Layer 3 of a small transformer language model trained on English Wikipedia (8 layers, counted from 0, width 128).
A neuron's activation on a vector x is SiLU(gate . x) times (in . x), where the dot is the dot product.

Input weights of the MLP neurons that the questions are about. A number n stands for n times 0.0034.
n0 gate: -9 -25 -16 13 -17 -7 -44 -14 -18 20 -14 9 -34 12 23 -1 -22 -34 -13 -10 -19 29 33 -33 -5 -22 -39 -46 23 -41 18 18 36 31 11 1 48 8 -9 -11 -17 9 -34 -2 -18 17 38 1 -5 -26 8 -10 -46 51 11 -1 -24 -8 30 13 15 -40 -39 38 18 -38 18 -12 10 -11 -25 1 23 -18 24 -42 34 50 -36 35 7 5 -10 38 -25 -57 -43 31 7 -11 50 -23 -3 -3 -27 5 -20 -14 1 27 20 32 -1 12 11 20 -41 -27 -14 -46 14 26 33 19 5 1 -47 9 35 -9 -17 -22 24 4 -6 -11 31 8
n112 gate: 1 -33 -29 -20 -17 -3 -3 20 -50 37 9 -13 9 -24 6 -1 -17 10 37 23 23 -13 37 12 28 -37 -5 -9 39 -23 39 -28 -35 -54 19 17 38 -8 -4 -38 5 10 -53 -5 40 -10 4 13 -10 25 1 -42 33 46 0 -34 24 7 -8 -21 -53 -12 -1 4 25 46 -17 -45 35 -52 39 55 43 23 -4 28 16 0 55 10 -32 -37 -8 18 -1 -25 17 9 -16 0 -6 -30 -12 49 -1 -41 -17 8 72 -11 22 -34 -24 -16 -27 31 -7 -48 -38 -24 -10 -19 43 -24 -22 82 -18 32 -40 80 17 32 5 -8 8 -1 18 -63
n251 gate: 8 -5 -20 14 -25 -31 -32 6 -31 32 -37 -47 30 70 15 19 -38 59 0 -9 52 49 17 7 -20 20 -20 7 15 -12 36 -30 -13 -52 9 -19 37 -29 36 10 -5 -30 -55 -10 -23 24 -12 -31 0 30 23 -17 -11 51 -45 29 2 13 -47 21 17 8 -22 -1 16 47 17 68 10 3 19 7 24 53 -63 -41 10 -68 11 0 8 62 -40 -18 -9 7 15 13 1 18 -3 29 22 4 -35 -53 23 8 62 -28 44 -34 3 -25 15 5 0 14 -4 25 -1 9 -32 -2 -9 32 -20 3 -25 -18 11 11 3 46 17 8 28 -24
n286 gate: 3 45 -4 -30 -16 11 -42 4 23 -34 -90 18 45 -20 -16 -23 -36 66 -4 0 -19 14 -7 2 28 43 49 0 4 41 -2 4 12 -38 -11 -35 -35 -37 94 -23 44 -52 20 21 -28 -21 23 -27 -33 -8 -16 65 20 -34 34 40 9 2 -8 -65 35 -4 27 -50 -11 34 12 49 19 -3 -22 20 -40 -13 -48 7 5 45 4 -93 -35 9 21 0 -11 -7 -60 2 23 -22 4 -18 29 3 47 23 -2 40 -41 -4 26 -9 5 -4 44 -7 30 13 3 -17 -20 -18 -23 50 18 -13 -16 18 18 -38 9 -13 -6 -4 -46 -42 -32 -21
n301 gate: -3 -26 -14 4 19 5 -9 17 21 4 -16 21 21 -9 -48 43 -42 -11 -30 -15 -2 -13 -14 -1 -35 -9 -23 20 6 -29 21 -19 -34 11 -22 -25 5 4 6 11 4 19 -38 2 -1 -26 -43 -26 17 -8 13 -50 -29 19 21 -14 -24 -20 -35 28 56 -20 -48 -55 -1 -4 -1 -6 40 -10 -43 5 11 24 5 8 -26 -6 20 -15 -29 17 13 1 -10 68 14 15 8 27 55 5 30 11 -40 -23 0 -8 8 -36 16 -17 -5 12 -48 -8 34 -35 -11 -44 16 -4 -28 10 -12 -5 -3 -40 9 -10 -4 4 5 13 21 8 5 -46
n321 gate: -34 12 7 14 57 -35 21 -26 16 32 11 29 -7 61 -5 -36 2 11 39 -6 -9 -26 3 41 -80 -25 47 -4 -7 -31 4 -17 -2 28 26 -24 61 6 37 21 -10 3 -43 15 -8 7 6 45 -5 37 12 21 25 4 -13 -50 -21 -22 16 9 -49 -31 69 24 31 1 -7 -9 4 -6 23 -4 37 -13 -42 -20 6 30 -60 -8 24 -10 -21 -65 -49 -76 19 29 -61 10 -28 28 5 -15 6 -9 34 28 52 26 73 -24 25 -18 -34 46 -11 -51 40 13 -5 -12 32 9 5 -10 -12 66 -30 15 16 17 6 -16 -3 4 20 -2
n438 gate: 9 58 7 -21 23 -27 5 -13 33 -15 -44 -62 5 -2 2 8 -15 3 16 -49 53 44 -22 13 22 9 30 -11 -8 16 -1 -10 -16 -8 42 13 17 -6 6 29 -51 -26 18 -9 19 -28 -27 -29 -34 -10 -25 -7 12 25 -7 3 7 13 -47 1 -60 -63 -46 -32 -44 28 -16 53 11 2 4 -9 15 35 12 12 -37 -32 35 -2 5 38 3 -30 -24 8 50 -14 26 20 29 85 -1 1 -23 32 -8 -8 11 -9 -31 1 56 33 -47 14 0 3 3 -31 -24 19 -35 18 7 -9 -42 -15 -12 -6 -34 37 36 11 5 23 1 26
n479 gate: -21 -9 3 -5 -6 -3 -32 20 14 10 -27 26 12 2 -1 -24 -24 15 -4 -15 5 -2 13 29 22 -5 -27 -31 -14 -30 -8 7 19 4 10 -9 20 -38 -6 -38 28 -48 26 0 -27 -9 -18 -24 -9 4 -3 -80 23 35 43 -2 23 -47 13 7 27 -3 -22 41 -1 -3 -12 22 -13 22 -27 -16 -26 5 -28 -5 30 5 11 19 -2 -5 24 21 3 28 -11 31 3 -8 77 -15 22 -32 -10 -7 -16 -24 4 -13 7 6 3 9 0 3 -23 22 16 -15 4 -36 4 9 -18 22 -5 -9 -36 -10 1 32 8 17 13 31 -18 30
n592 gate: -3 18 0 6 11 -1 3 36 -29 7 4 -22 12 -21 -17 17 -9 25 -18 7 -8 -24 30 6 -38 -43 49 32 -27 22 -13 40 -47 -40 21 -29 12 -9 6 4 -34 37 -46 43 -48 32 10 4 -6 46 45 -18 -23 3 9 28 1 6 -19 2 25 -12 4 -22 -50 16 10 12 33 -14 -31 -19 -4 -2 -10 24 -5 -35 38 -11 -3 19 7 34 16 -20 -4 21 8 12 -15 -32 49 -10 -9 -11 -36 14 -29 6 8 6 11 12 31 56 18 -2 -22 -7 33 3 3 1 3 -16 19 -39 -22 28 9 -34 11 16 11 32 4 5
n667 gate: -41 -41 -33 -9 18 7 1 10 37 -2 -21 -12 -22 -37 19 -36 -30 -6 -7 7 -27 -17 -20 -14 -2 -8 26 -8 -14 0 34 64 29 5 -6 -17 8 20 5 -28 32 -25 18 -5 -18 -20 20 20 -22 -33 33 -1 -6 -26 -25 -66 -11 -19 25 -33 -9 -1 59 22 18 -46 36 -17 13 2 -22 31 -6 -62 -24 -11 -21 -10 -7 -34 -1 -15 3 20 8 6 38 -9 4 23 -37 9 -40 -17 -5 -20 16 -18 19 -1 14 -21 -5 -7 -1 10 24 38 29 23 32 -5 20 -17 -28 22 11 -4 34 12 16 -14 -47 15 -37 -24 -49 -74
n0 in: 17 20 6 -26 1 69 30 12 -18 -27 62 -1 37 12 44 4 24 19 -11 36 6 -13 15 54 19 -24 7 29 16 -37 5 6 -51 -38 8 47 8 5 26 -24 -17 37 -4 -16 16 -7 15 -5 -31 6 -31 8 33 -21 40 -9 2 -14 -21 16 3 -2 16 -19 7 -1 30 64 18 -17 -1 20 6 2 1 9 -15 -12 12 -34 -22 -22 -10 -7 -4 13 25 -1 7 22 -46 2 -9 43 -13 -1 12 33 17 9 8 -9 -16 -22 13 -42 15 19 18 -3 37 -13 1 19 -20 29 -5 19 11 -3 -20 26 4 -35 -7 20 28 -1
n112 in: 26 16 -25 -27 34 1 -13 -33 -26 6 22 -41 23 -40 -9 -27 9 6 -3 19 12 10 2 -6 -2 -8 32 30 5 -32 -23 -6 -2 -15 -8 72 2 -22 -17 -33 34 9 -51 -11 -14 20 40 11 -38 -47 -30 -1 32 32 3 -17 7 -9 -32 -13 7 -14 -22 -25 -14 16 -28 30 -3 -27 33 -9 -10 54 18 33 -15 21 36 -37 -27 -6 25 7 -20 -24 4 -2 5 -68 -42 -42 32 24 -7 -1 -37 -35 9 -15 -14 -25 -48 15 -51 -57 17 -59 -54 5 28 4 17 20 -25 -7 25 -27 -30 -9 -18 12 11 -29 -42 14 -6 -6
n251 in: 16 14 13 67 21 -17 -28 4 -25 11 -32 -31 39 56 -9 7 -18 33 -20 46 17 57 -19 26 -7 14 25 -15 18 -2 3 -69 16 1 -15 20 5 54 6 21 12 3 37 -44 4 -22 19 -21 8 23 -13 12 10 23 27 -1 5 -1 -2 -51 24 -30 -22 -6 -19 14 -8 27 -8 -37 -18 -16 33 4 -33 -5 30 -14 -2 -12 4 26 -14 -28 -65 2 -10 -12 47 25 23 -26 -14 1 -50 -42 -38 -9 -7 35 7 -41 -18 -1 -15 -8 -11 18 23 12 -2 -12 -15 -37 -19 9 8 36 -9 11 -5 3 13 -50 14 -33 6 -5
n286 in: 11 -8 5 -38 24 45 -68 -19 -4 1 -33 -5 -36 -38 -4 52 -28 17 -6 12 27 7 -4 -22 0 -2 26 39 -32 -14 36 -11 -6 -32 -41 -24 1 -16 41 -29 7 -1 -23 -8 12 9 10 -30 -39 39 30 27 -27 -48 41 24 -23 11 -1 -8 -33 -4 15 -42 12 8 2 -29 16 -1 11 -4 -21 1 -14 4 21 7 22 18 -26 27 -14 -26 -8 36 -24 34 -27 1 9 25 41 -27 6 0 20 -11 43 -6 -20 9 -12 -39 19 32 37 45 -29 5 9 22 -1 33 -20 15 -21 5 -8 46 11 14 -26 -3 9 -18 -24 15
n301 in: 6 -22 7 12 27 11 31 5 14 4 33 -11 -1 -1 -34 -23 -7 -12 1 -7 -37 -8 -11 -17 7 15 18 -14 -47 -2 -22 14 -43 42 -39 -17 40 -34 4 -17 0 38 -3 21 39 11 20 -39 -1 -13 -11 -16 15 -20 -3 0 16 10 4 -23 8 52 -21 22 -11 -3 -26 16 13 -8 -1 -42 5 -24 -3 21 19 11 -19 -7 -11 31 18 -30 -39 16 -18 19 19 -7 -7 -25 -4 -13 16 13 -14 28 -5 20 -1 -7 -14 -19 -18 -32 36 -17 -28 24 17 -24 12 13 -27 -58 -43 -32 -33 -21 -21 25 5 -10 -42 57 39 -29
n321 in: -11 -26 18 14 6 31 10 3 -20 39 24 -27 -16 43 -33 19 19 20 -4 -37 24 -25 4 15 -1 -20 5 -13 -7 5 19 -23 -55 -49 1 -24 -14 37 31 15 26 -5 17 -14 -29 -21 17 22 21 34 20 8 -5 3 4 -21 0 17 -3 20 -44 -35 82 32 34 -27 -9 -27 21 6 11 13 73 -8 -14 10 -6 17 1 -7 61 -37 -19 -29 -47 -40 -4 12 -4 -3 15 -19 12 -4 20 -50 2 -2 18 -3 36 -14 -31 2 4 1 -18 19 -37 41 -13 -4 11 -3 19 -10 7 1 -13 14 57 -16 -15 21 17 -17 -6 -13
n438 in: -8 -28 24 9 14 -4 38 5 -22 -7 -3 12 -26 -51 -4 -11 -35 32 3 37 22 -42 30 17 2 -11 -21 63 13 -14 -21 3 -20 -44 14 -31 -17 8 6 -1 -31 -35 10 -44 -17 23 6 5 -14 31 -46 24 -38 -16 8 -40 59 -26 28 -24 -10 10 -42 8 7 -18 40 -28 23 11 -8 32 -19 -1 5 22 5 5 -24 9 -15 -17 -22 -5 7 -10 -17 7 -50 -19 -1 7 -49 -12 -13 -20 6 20 -15 -39 2 0 -15 -13 4 16 -15 -54 9 5 -20 -53 0 -25 -25 55 -38 9 -5 5 -26 2 19 -6 -1 38 10 -91
n479 in: 2 -37 41 28 38 17 4 -2 6 -9 3 29 -16 2 5 12 3 31 1 -29 -28 44 24 -15 -22 -25 27 -20 5 -33 -14 -13 12 -14 14 7 22 -11 6 -1 -27 -37 1 -9 22 3 -6 -2 -8 -7 31 -15 -28 2 34 -30 11 3 -16 -14 -1 13 -29 39 -3 -4 -31 7 1 -7 15 50 -33 -10 0 0 24 -18 14 -12 -7 25 -26 -34 9 48 -38 -16 -1 -12 -35 -21 3 -16 9 2 7 -6 34 -12 -27 45 56 3 9 12 -7 40 16 -7 22 7 -9 -11 -9 -24 -26 -7 -29 -20 1 -14 17 18 27 27 22 26
n592 in: -2 5 15 42 -14 -32 -42 9 37 -15 12 -4 -37 -32 5 -43 -31 4 41 -1 -3 7 0 8 25 16 -3 1 31 -25 -8 -10 51 3 -4 26 14 -34 8 -26 6 -22 -31 11 19 9 6 -21 24 -16 -25 -13 12 37 -1 -16 -5 -4 11 -45 22 -23 21 24 -15 -37 1 -38 38 41 5 -20 -19 10 28 -38 15 5 5 -14 -17 30 22 8 20 -6 -7 21 14 17 -24 -38 -12 -15 -8 27 -1 7 7 29 11 18 11 7 -26 -29 -1 -17 -32 -8 5 -14 -4 -11 -43 4 -24 -16 -6 38 -8 -6 -20 -30 -7 43 16 78
n667 in: -26 -17 -18 -18 -23 9 -3 -18 -2 -13 -12 6 9 -30 34 4 2 -7 -25 -6 9 -26 -25 -4 13 33 4 -37 -27 -27 37 40 18 -50 6 -26 0 -10 -7 -6 6 -10 -5 -7 -11 23 28 5 -20 -8 9 -13 -34 -24 55 1 -15 -26 -32 -2 23 21 9 -5 -12 -14 18 -24 -17 4 -5 -12 -18 -5 -17 -58 -31 -12 5 -23 -4 -19 -16 24 9 -14 -9 -14 2 -9 1 8 -14 -24 24 -18 33 -4 18 13 -1 -21 -3 -12 -36 19 38 12 18 12 5 -28 3 9 -59 -42 -31 -19 33 14 7 5 1 8 -42 -16 -39 -16

Each question shows a token from some text and the vector x that enters the MLP there. A number n stands for n times 0.03.

" for": 33 -14 -4 8 23 -20 -1 7 -25 9 11 -8 1 -25 0 3 -42 -11 -20 10 18 -44 18 -24 5 -18 10 7 5 5 20 -2 44 -12 -31 -8 -12 20 15 0 -10 -38 -14 5 13 9 0 7 -7 29 -5 -7 4 -2 -11 -9 8 17 34 -10 -25 -13 -22 21 8 -21 6 -1 15 28 -25 -28 6 -5 -5 26 -12 14 31 10 1 18 -26 13 27 10 17 -26 10 14 -4 -8 22 17 -8 18 -1 -10 0 -39 -5 15 16 -27 7 -2 11 2 -3 18 -34 -5 30 -9 18 -19 -26 -23 9 13 -25 17 10 12 12 -7 5 -5
The neuron with the highest activation: n438

" M": 12 6 14 10 21 11 -4 -35 -7 36 12 -22 47 13 4 -22 -3 -1 -24 -1 11 -1 7 -5 -12 1 8 3 18 -18 26 -15 -18 6 -3 -24 3 16 -7 -3 -4 -13 2 0 11 -5 13 11 6 29 6 17 6 2 -10 5 5 -15 -22 -7 28 14 -26 -11 -4 17 13 10 -33 6 -1 15 17 17 -9 -26 10 -19 7 -12 7 -15 -32 11 -4 17 -13 0 12 -28 -12 9 18 7 -35 0 14 6 -21 -7 42 35 -10 -23 -17 -7 -43 15 -3 32 -12 1 -1 -17 -12 -12 -26 -16 48 6 -3 -9 15 -21 30 4 1 -20
The neuron with the highest activation: n251

"In": 5 11 10 10 6 38 -16 -12 10 -36 -13 -59 22 -5 -29 -6 -37 17 5 -25 11 8 -4 -33 -6 5 9 -12 26 23 -28 10 -27 12 -12 -7 -13 34 4 -2 -15 -12 -19 -2 15 -7 -7 12 4 3 -1 -13 -2 11 -5 3 -9 12 30 4 25 -17 -13 20 30 -27 12 -13 -29 19 -3 -9 -21 -8 12 55 -5 -1 19 19 34 31 -14 -10 13 15 -41 10 5 -6 3 22 10 8 -17 -2 0 19 -3 -21 3 10 18 -2 -2 -1 -2 28 3 38 20 -9 15 2 19 5 -26 -23 14 34 35 -12 1 26 -14 -22 -1 14
The most active neuron and its activation: n112, at about 0.18

".": 18 -30 22 -1 14 2 26 -12 -21 13 -4 -12 -14 45 5 8 -19 34 -4 -6 -3 -25 16 6 0 -7 -6 12 -19 -8 16 -21 -26 -10 4 22 -41 -5 -13 -1 -4 2 10 -10 14 38 -8 -6 -32 -26 -34 0 -25 -10 -6 -7 10 21 -9 7 -24 21 -31 -19 12 -8 -10 -2 5 20 12 7 -4 5 -23 -1 -10 13 -9 5 16 -4 -18 44 21 -13 -18 -45 -19 -2 18 8 16 12 -14 -7 12 -11 -12 -10 -24 2 -10 12 -15 -9 3 -9 1 8 -34 4 -31 -29 -11 2 12 -17 -9 -27 -5 -5 16 10 1 -7 33 6
Which two neurons fire most, strongest first? n438, n592

"ble": 4 9 6 1 0 -6 16 28 -5 -21 7 12 -3 -23 -7 12 7 -16 28 -4 -7 -34 25 -16 -17 14 -26 21 -2 3 14 9 13 -17 13 -12 -17 -18 -35 4 -10 7 -26 11 6 1 -25 -3 -4 8 1 -46 -23 -8 -35 3 17 47 -5 20 -17 19 20 37 -3 13 1 -1 14 38 22 23 15 31 20 -4 5 13 14 -7 6 13 -6 -19 0 15 15 10 0 18 -13 35 -17 -1 -12 22 25 11 18 -42 3 19 -22 22 -8 3 0 -11 -13 6 -20 4 -9 1 -5 10 -17 1 -25 10 -13 4 -16 8 16 -9 20 -30
The neuron with the highest activation: n438

" I": 10 -3 -15 42 -4 -4 -8 23 -6 6 13 3 53 30 2 4 -3 2 4 17 3 -3 -13 6 -7 -17 -10 -2 15 10 -3 -26 -3 13 -24 2 -31 -5 -5 -25 30 -23 -21 22 10 38 -12 -2 6 31 -6 -11 -26 -8 5 -1 -10 -13 12 3 23 7 23 8 59 -21 1 -26 9 13 -8 38 9 -25 -16 -3 -3 -9 22 -28 8 21 1 -21 -18 -18 21 6 29 -27 14 1 -11 8 -25 21 -27 -1 3 2 -26 4 5 -23 13 3 -25 30 -14 26 -29 12 47 -7 31 12 1 7 23 8 8 -15 -5 8 15 26 16 17
The neuron with the highest activation: n251

" and": 40 17 -11 84 7 10 -5 11 -9 11 -1 -21 2 -33 -11 11 -24 -10 -4 6 -17 -21 23 8 -9 -14 5 30 -4 33 7 25 -6 -5 19 -8 -16 12 -11 -9 23 2 32 -7 7 3 -10 -2 -20 26 -2 7 -23 -1 18 4 -19 -3 -7 3 -39 18 3 -10 -7 8 -22 -6 -20 21 -4 -24 -17 4 -24 -12 8 -12 -26 -10 18 32 -14 -14 24 -7 -15 1 13 -24 3 5 18 4 -7 17 -3 -23 19 -14 -1 19 -3 23 7 -5 30 -27 5 10 -6 9 10 -11 15 -12 12 33 -11 3 4 -9 -3 6 -3 -14 11 -13
The most active neuron and its activation: n0, at about 0.13

" Cle": 10 10 -8 12 7 30 -34 -9 1 -23 -2 6 31 -2 9 16 -8 10 12 11 -40 -4 6 6 -17 -12 3 -67 8 35 19 1 -1 -5 -37 15 -10 -3 -16 3 1 -2 8 -15 19 19 -20 22 -5 -11 9 1 -24 -9 -25 -5 -15 23 -4 2 3 14 -13 -16 16 -11 -2 -8 -6 12 -64 28 -11 32 22 -14 5 24 14 -27 2 33 11 -15 13 13 -38 -5 14 -14 12 2 -19 23 -18 -24 -7 22 -2 51 11 30 -11 -11 -6 -5 -25 30 -1 14 13 5 17 5 -27 -4 -1 -23 15 -9 -11 -15 -3 7 3 -8 24 5
The three highest activations, in order: n438, n321, n112

" a": 21 -6 14 7 6 -4 -22 -18 -12 -43 4 -45 26 -25 -1 -9 -18 -16 -1 -15 29 -9 31 18 9 -16 -28 1 17 6 0 -8 -3 -20 -1 -6 18 7 -16 0 -36 16 22 8 8 3 -3 -8 5 32 -3 -37 -27 8 3 -18 -5 -16 19 -10 -9 6 13 1 -6 -31 -13 -21 18 35 15 13 45 -16 -24 -30 -21 -7 0 0 -18 8 -5 3 -1 3 -1 4 13 10 -8 18 -7 -27 36 5 -36 -4 -18 5 17 18 8 1 -6 -3 8 4 -32 6 1 -8 17 4 0 8 -17 -2 -24 0 35 14 -9 17 9 -8 38 3
The neuron with the highest activation: n592

"les": 4 12 2 9 12 -24 18 8 21 -6 17 9 8 -25 -9 10 -8 29 33 -18 14 -18 27 -16 -12 19 -34 -19 5 -32 16 -3 1 -10 -1 -6 10 -16 -9 17 -20 -28 -12 35 8 20 22 -8 -34 -19 -7 11 -14 6 -1 3 -22 30 -1 7 -11 -16 -12 3 14 -9 13 -17 -6 29 -15 5 7 10 -1 14 18 -9 -10 -15 -6 3 -12 4 0 7 -42 3 -14 21 -17 29 -6 -35 -36 0 20 -10 27 14 -34 26 -7 40 5 -13 8 14 -11 31 -16 12 13 -9 -32 12 -6 -22 -19 -3 -25 0 11 -19 35 -22 18 3
The neuron with the highest activation: n438

" Hel": 20 0 -35 -14 -3 24 13 -33 19 6 14 -26 -1 -5 -1 27 11 -13 3 18 -18 -14 19 -18 2 -1 -6 2 -20 -10 28 5 -5 7 -19 -5 -13 -16 -30 -28 23 3 25 27 19 18 14 16 -9 -15 -2 -7 -4 13 -4 -3 -2 13 16 2 -9 17 6 -16 -18 -22 11 8 11 33 -34 34 7 23 8 -12 15 11 21 -24 11 31 1 4 12 -24 -3 2 28 4 -5 -12 -11 8 -15 12 -35 -4 -5 -17 -7 14 5 29 24 3 -24 -9 -27 -15 -15 29 -9 -12 -2 8 -10 30 10 -6 -17 -15 8 -1 17 15 16 4
The neuron with the highest activation: n251

"196": 8 32 42 34 -23 -7 -34 18 6 18 5 19 -7 1 -50 -13 -16 4 13 -12 -9 -6 30 8 -12 -39 0 6 -11 28 -16 6 -5 -5 15 7 -47 0 -6 4 -15 14 18 12 -14 22 -33 -3 14 14 -19 18 19 18 -6 11 -11 11 -9 1 16 -7 38 18 -17 -3 -7 -19 28 13 -22 -16 22 3 -8 0 10 7 -4 17 -3 11 -14 2 13 27 -2 20 15 -13 -22 -17 -8 10 -13 -37 26 -8 -1 29 -34 8 8 1 -31 -27 4 -5 -25 1 -12 -6 -16 2 2 -15 -17 -8 22 4 -37 3 -38 6 7 -10 32 -7
The neuron with the highest activation: n592

" his": 19 -28 12 -17 17 3 -9 5 -16 -1 2 -5 20 -10 -4 -6 -23 0 -5 -8 15 -12 37 6 5 -11 -19 53 12 32 6 -9 -21 28 -51 -26 25 -27 -5 5 -10 -26 -4 -7 17 3 0 -8 14 13 -13 -24 -8 7 17 17 13 -19 25 -9 10 -2 8 -13 -4 8 4 18 -23 35 -20 18 -2 3 -8 -17 -13 -18 -12 5 -10 36 -17 3 -15 31 1 -11 -2 -10 -12 25 1 0 -42 -2 -5 -2 3 8 9 37 11 -22 -6 -7 33 29 -14 18 14 -6 22 0 -1 21 -9 0 27 -10 4 10 2 2 9 -7 29 11
The neuron with the highest activation: n301

"==\n": 3 -13 -1 -20 26 15 -4 17 10 39 1 -57 -4 13 11 5 -49 4 17 -13 -12 3 -4 14 -12 16 -5 28 13 -31 -13 20 -2 -21 37 -19 -12 10 -6 11 38 -7 13 28 6 5 10 -28 -15 14 -1 15 -7 -19 -19 24 24 -3 -27 -1 19 -4 -31 7 14 -7 -12 -6 14 27 23 -16 2 39 -33 26 -7 21 1 3 8 49 -34 -8 -25 -3 -6 -17 11 -5 -7 -8 -1 5 -37 -18 25 9 -11 -7 5 7 -4 -2 31 -19 36 16 -6 15 -8 -6 -3 -7 2 -1 -33 16 34 2 -28 5 10 18 -2 -21 21 19
The most active neuron and its activation: n251, at about 1

"my": 28 -15 20 44 -30 14 24 11 11 20 17 15 7 19 2 5 2 -4 -4 -5 -7 -11 20 -18 10 -16 -19 6 -34 23 -9 -12 -8 -32 6 0 -46 1 -6 -19 -7 -10 11 -10 25 44 -12 22 3 14 -18 2 -18 10 18 -29 11 2 -6 -3 6 0 34 -1 2 3 -8 24 -3 23 -14 -18 -6 18 19 -22 16 -15 -7 -18 -1 21 -18 3 -6 -1 -8 -1 23 11 15 -2 -24 18 -13 4 -19 -1 4 23 -11 15 -20 34 -13 5 -17 20 17 1 -16 37 -3 -4 -5 34 -27 -24 -18 17 -2 -9 -3 -1 26 -7 24 1
The neuron with the highest activation: n286

"ony": 9 11 13 23 -10 29 2 14 26 11 44 -13 4 -7 -20 22 -23 -1 -6 -7 16 10 19 26 -4 -14 -12 -17 15 30 5 -6 -18 -8 -5 9 -19 -6 -6 -1 12 -1 12 9 15 14 -13 28 -26 19 12 13 -3 -1 23 19 32 18 -20 15 -8 6 12 13 15 -12 2 2 -5 31 -29 -5 13 12 0 16 4 -12 9 -6 5 21 -9 -22 -7 -23 -2 8 5 -13 17 4 -14 49 6 -8 21 9 -7 27 -29 6 -15 22 -16 -11 -17 23 42 -5 -21 -1 -21 -4 -15 20 -50 -24 17 24 -1 0 -7 -25 -13 5 30 -22
The neuron with the highest activation: n438

" in": 25 0 -10 28 11 23 18 3 -12 11 -4 -32 1 0 -9 0 -63 16 16 -35 4 9 12 -6 -11 1 1 0 -7 27 12 -26 9 23 -10 -4 -1 33 3 -6 -16 10 -15 13 -1 3 -5 -2 34 -16 14 -9 -10 -12 13 15 -8 14 23 7 8 -6 15 15 4 -22 9 -1 11 37 -1 -27 7 -14 23 9 10 -20 32 27 26 7 -2 -10 -10 11 -14 -3 0 11 -4 -22 25 7 1 15 14 1 7 18 24 4 12 6 -23 -21 7 31 -1 26 11 -9 34 -23 23 -8 -5 -17 -24 19 13 -16 0 25 -2 -13 20 38
Which two neurons fire most, strongest first? n592, n112

"11": 11 -18 7 -36 -7 4 -15 16 -13 4 21 15 23 2 4 -23 -31 -10 -1 -11 -9 7 9 -16 15 12 -9 16 8 -18 2 20 -19 -2 -9 30 4 30 -15 -19 9 -14 5 -7 11 -6 -37 8 9 -1 -37 2 27 -21 20 2 -9 21 -4 -5 3 -24 4 26 31 -1 24 -20 7 7 -9 -8 5 20 19 -15 -11 -8 -23 12 -1 29 -22 -9 -5 7 -3 1 23 -12 1 -8 0 42 -9 29 -14 -13 14 12 -15 -2 -35 -7 16 -21 -16 -3 -6 4 -3 -2 -4 7 14 14 -26 -39 13 9 16 11 -46 6 22 -10 32 -25
Which two neurons fire most, strongest first? n0, n112

"um": 11 3 14 6 -29 11 5 -8 -10 9 24 -20 -1 -20 -36 13 -15 8 -30 -16 33 2 18 3 -4 10 0 -14 -23 -16 7 5 1 -6 5 -9 -35 -11 0 -10 8 29 6 22 -19 3 1 -5 36 0 -8 -31 3 28 12 -3 28 26 -7 17 -22 -4 -23 -9 16 14 6 -21 -6 31 33 1 32 32 -3 -11 27 -35 5 12 32 -20 -8 -17 -12 6 -3 -5 -6 12 -1 55 -10 -16 -28 -10 -15 16 5 -35 26 8 -19 16 5 8 -26 -15 9 6 -7 22 -2 -14 -19 13 -31 -26 3 2 -10 14 15 3 20 -22 11 21
The most active neuron and its activation: n438, at about 0.34

" In": 13 3 -12 14 -17 24 -8 15 19 12 -27 -74 6 -9 -12 -10 -49 14 10 -16 -2 -18 11 -29 -9 16 30 -7 -15 23 -17 -27 -5 9 -37 -11 1 14 7 -7 4 -14 -28 5 -7 8 -16 9 10 -6 0 -3 5 3 -8 24 5 9 30 -2 32 0 22 -9 24 -31 0 -13 12 30 11 0 -14 -9 19 31 -3 -1 35 13 33 26 -17 -27 -8 -8 -12 15 5 -16 -9 -14 15 -8 6 1 -13 10 -6 -13 18 7 19 29 6 -4 4 45 -7 30 12 -10 36 -4 38 25 -10 -13 -16 40 40 -2 -9 22 7 -6 16 19
The neuron with the highest activation: n592

"\n": 8 -9 9 -12 31 19 -33 3 20 -28 10 -43 -9 -12 8 -12 -56 -10 -9 -18 12 0 5 3 13 -7 -8 24 3 -7 -17 5 -1 -22 31 -2 25 12 -3 19 27 -6 23 7 -11 -2 17 -37 -32 34 11 11 -9 -28 -13 22 -6 1 -21 -12 -7 -2 -42 29 14 -1 -24 -2 -9 34 -1 17 8 13 3 19 -2 2 10 1 12 31 -19 6 1 -12 -1 -12 4 1 -1 -6 7 14 -10 -6 16 21 -43 9 -18 19 6 -8 32 -7 26 13 -17 -6 1 3 16 -13 -5 -2 -22 29 3 14 -32 -6 -4 1 -8 18 16 2
Which two neurons fire most, strongest first? n438, n286

",": 8 -11 4 16 -7 4 -27 13 -4 21 1 -18 -3 -1 -5 -10 -11 6 -3 -3 -29 -7 9 1 -24 -2 12 16 -22 -7 7 -19 -3 19 -9 2 10 5 -27 1 -1 -3 -19 33 -3 10 11 39 -10 8 5 -16 -21 2 1 7 -13 0 -10 21 11 8 -4 12 -5 4 -31 27 -17 31 12 -32 5 -5 -13 -1 8 -2 -1 -12 19 9 -3 4 -10 30 1 -19 33 -20 11 18 23 27 -38 -2 -10 -25 -1 18 -24 8 -1 26 -9 -13 32 -14 -33 -12 -13 -5 -2 -11 16 -1 -30 6 -6 -15 28 -6 30 4 -11 -12 14 13
Which two neurons fire most, strongest first? n301, n251

" to": 32 8 -2 5 -11 -2 -3 5 -14 3 -10 -16 -6 1 11 15 -33 -2 -60 -4 10 -43 -9 5 -9 -11 -1 -4 -20 -24 13 -17 39 -11 -2 -1 25 10 7 -14 22 -26 -12 -11 9 6 -3 3 -10 -15 12 -10 -29 6 11 6 -6 -16 0 -11 21 -10 -3 44 7 -11 2 -1 -5 36 1 -8 -5 -23 26 28 -17 -1 32 -10 6 19 -1 5 -39 -13 4 9 17 13 -19 -15 18 3 -10 23 6 -7 2 26 -18 23 -18 -43 -36 -1 17 11 -18 2 -13 -17 15 -14 25 -3 -14 13 30 -5 -12 -13 -6 24 0 15 24 16
Which two neurons fire most, strongest first? n667, n479

" round": 4 -6 2 -17 -12 38 -2 32 -13 -12 21 55 -8 4 5 16 -3 -8 0 1 -3 -14 7 -1 -14 27 11 -17 -5 -36 28 -58 11 -19 28 3 10 2 -13 14 3 16 -29 5 -21 -15 -7 15 14 -17 -15 8 9 -19 -2 6 -39 20 13 22 32 -1 -42 5 22 -19 -2 -24 -28 21 -31 11 20 13 33 -6 -5 24 -1 3 13 -17 1 -19 7 -15 -36 -14 7 -2 -16 -19 -7 -5 -12 20 5 25 19 19 15 16 -2 73 11 -2 -12 -23 -2 7 9 -37 -7 1 -25 11 -2 -17 32 9 -39 -5 1 -18 18 -16 -4 -10
The three highest activations, in order: n0, n286, n251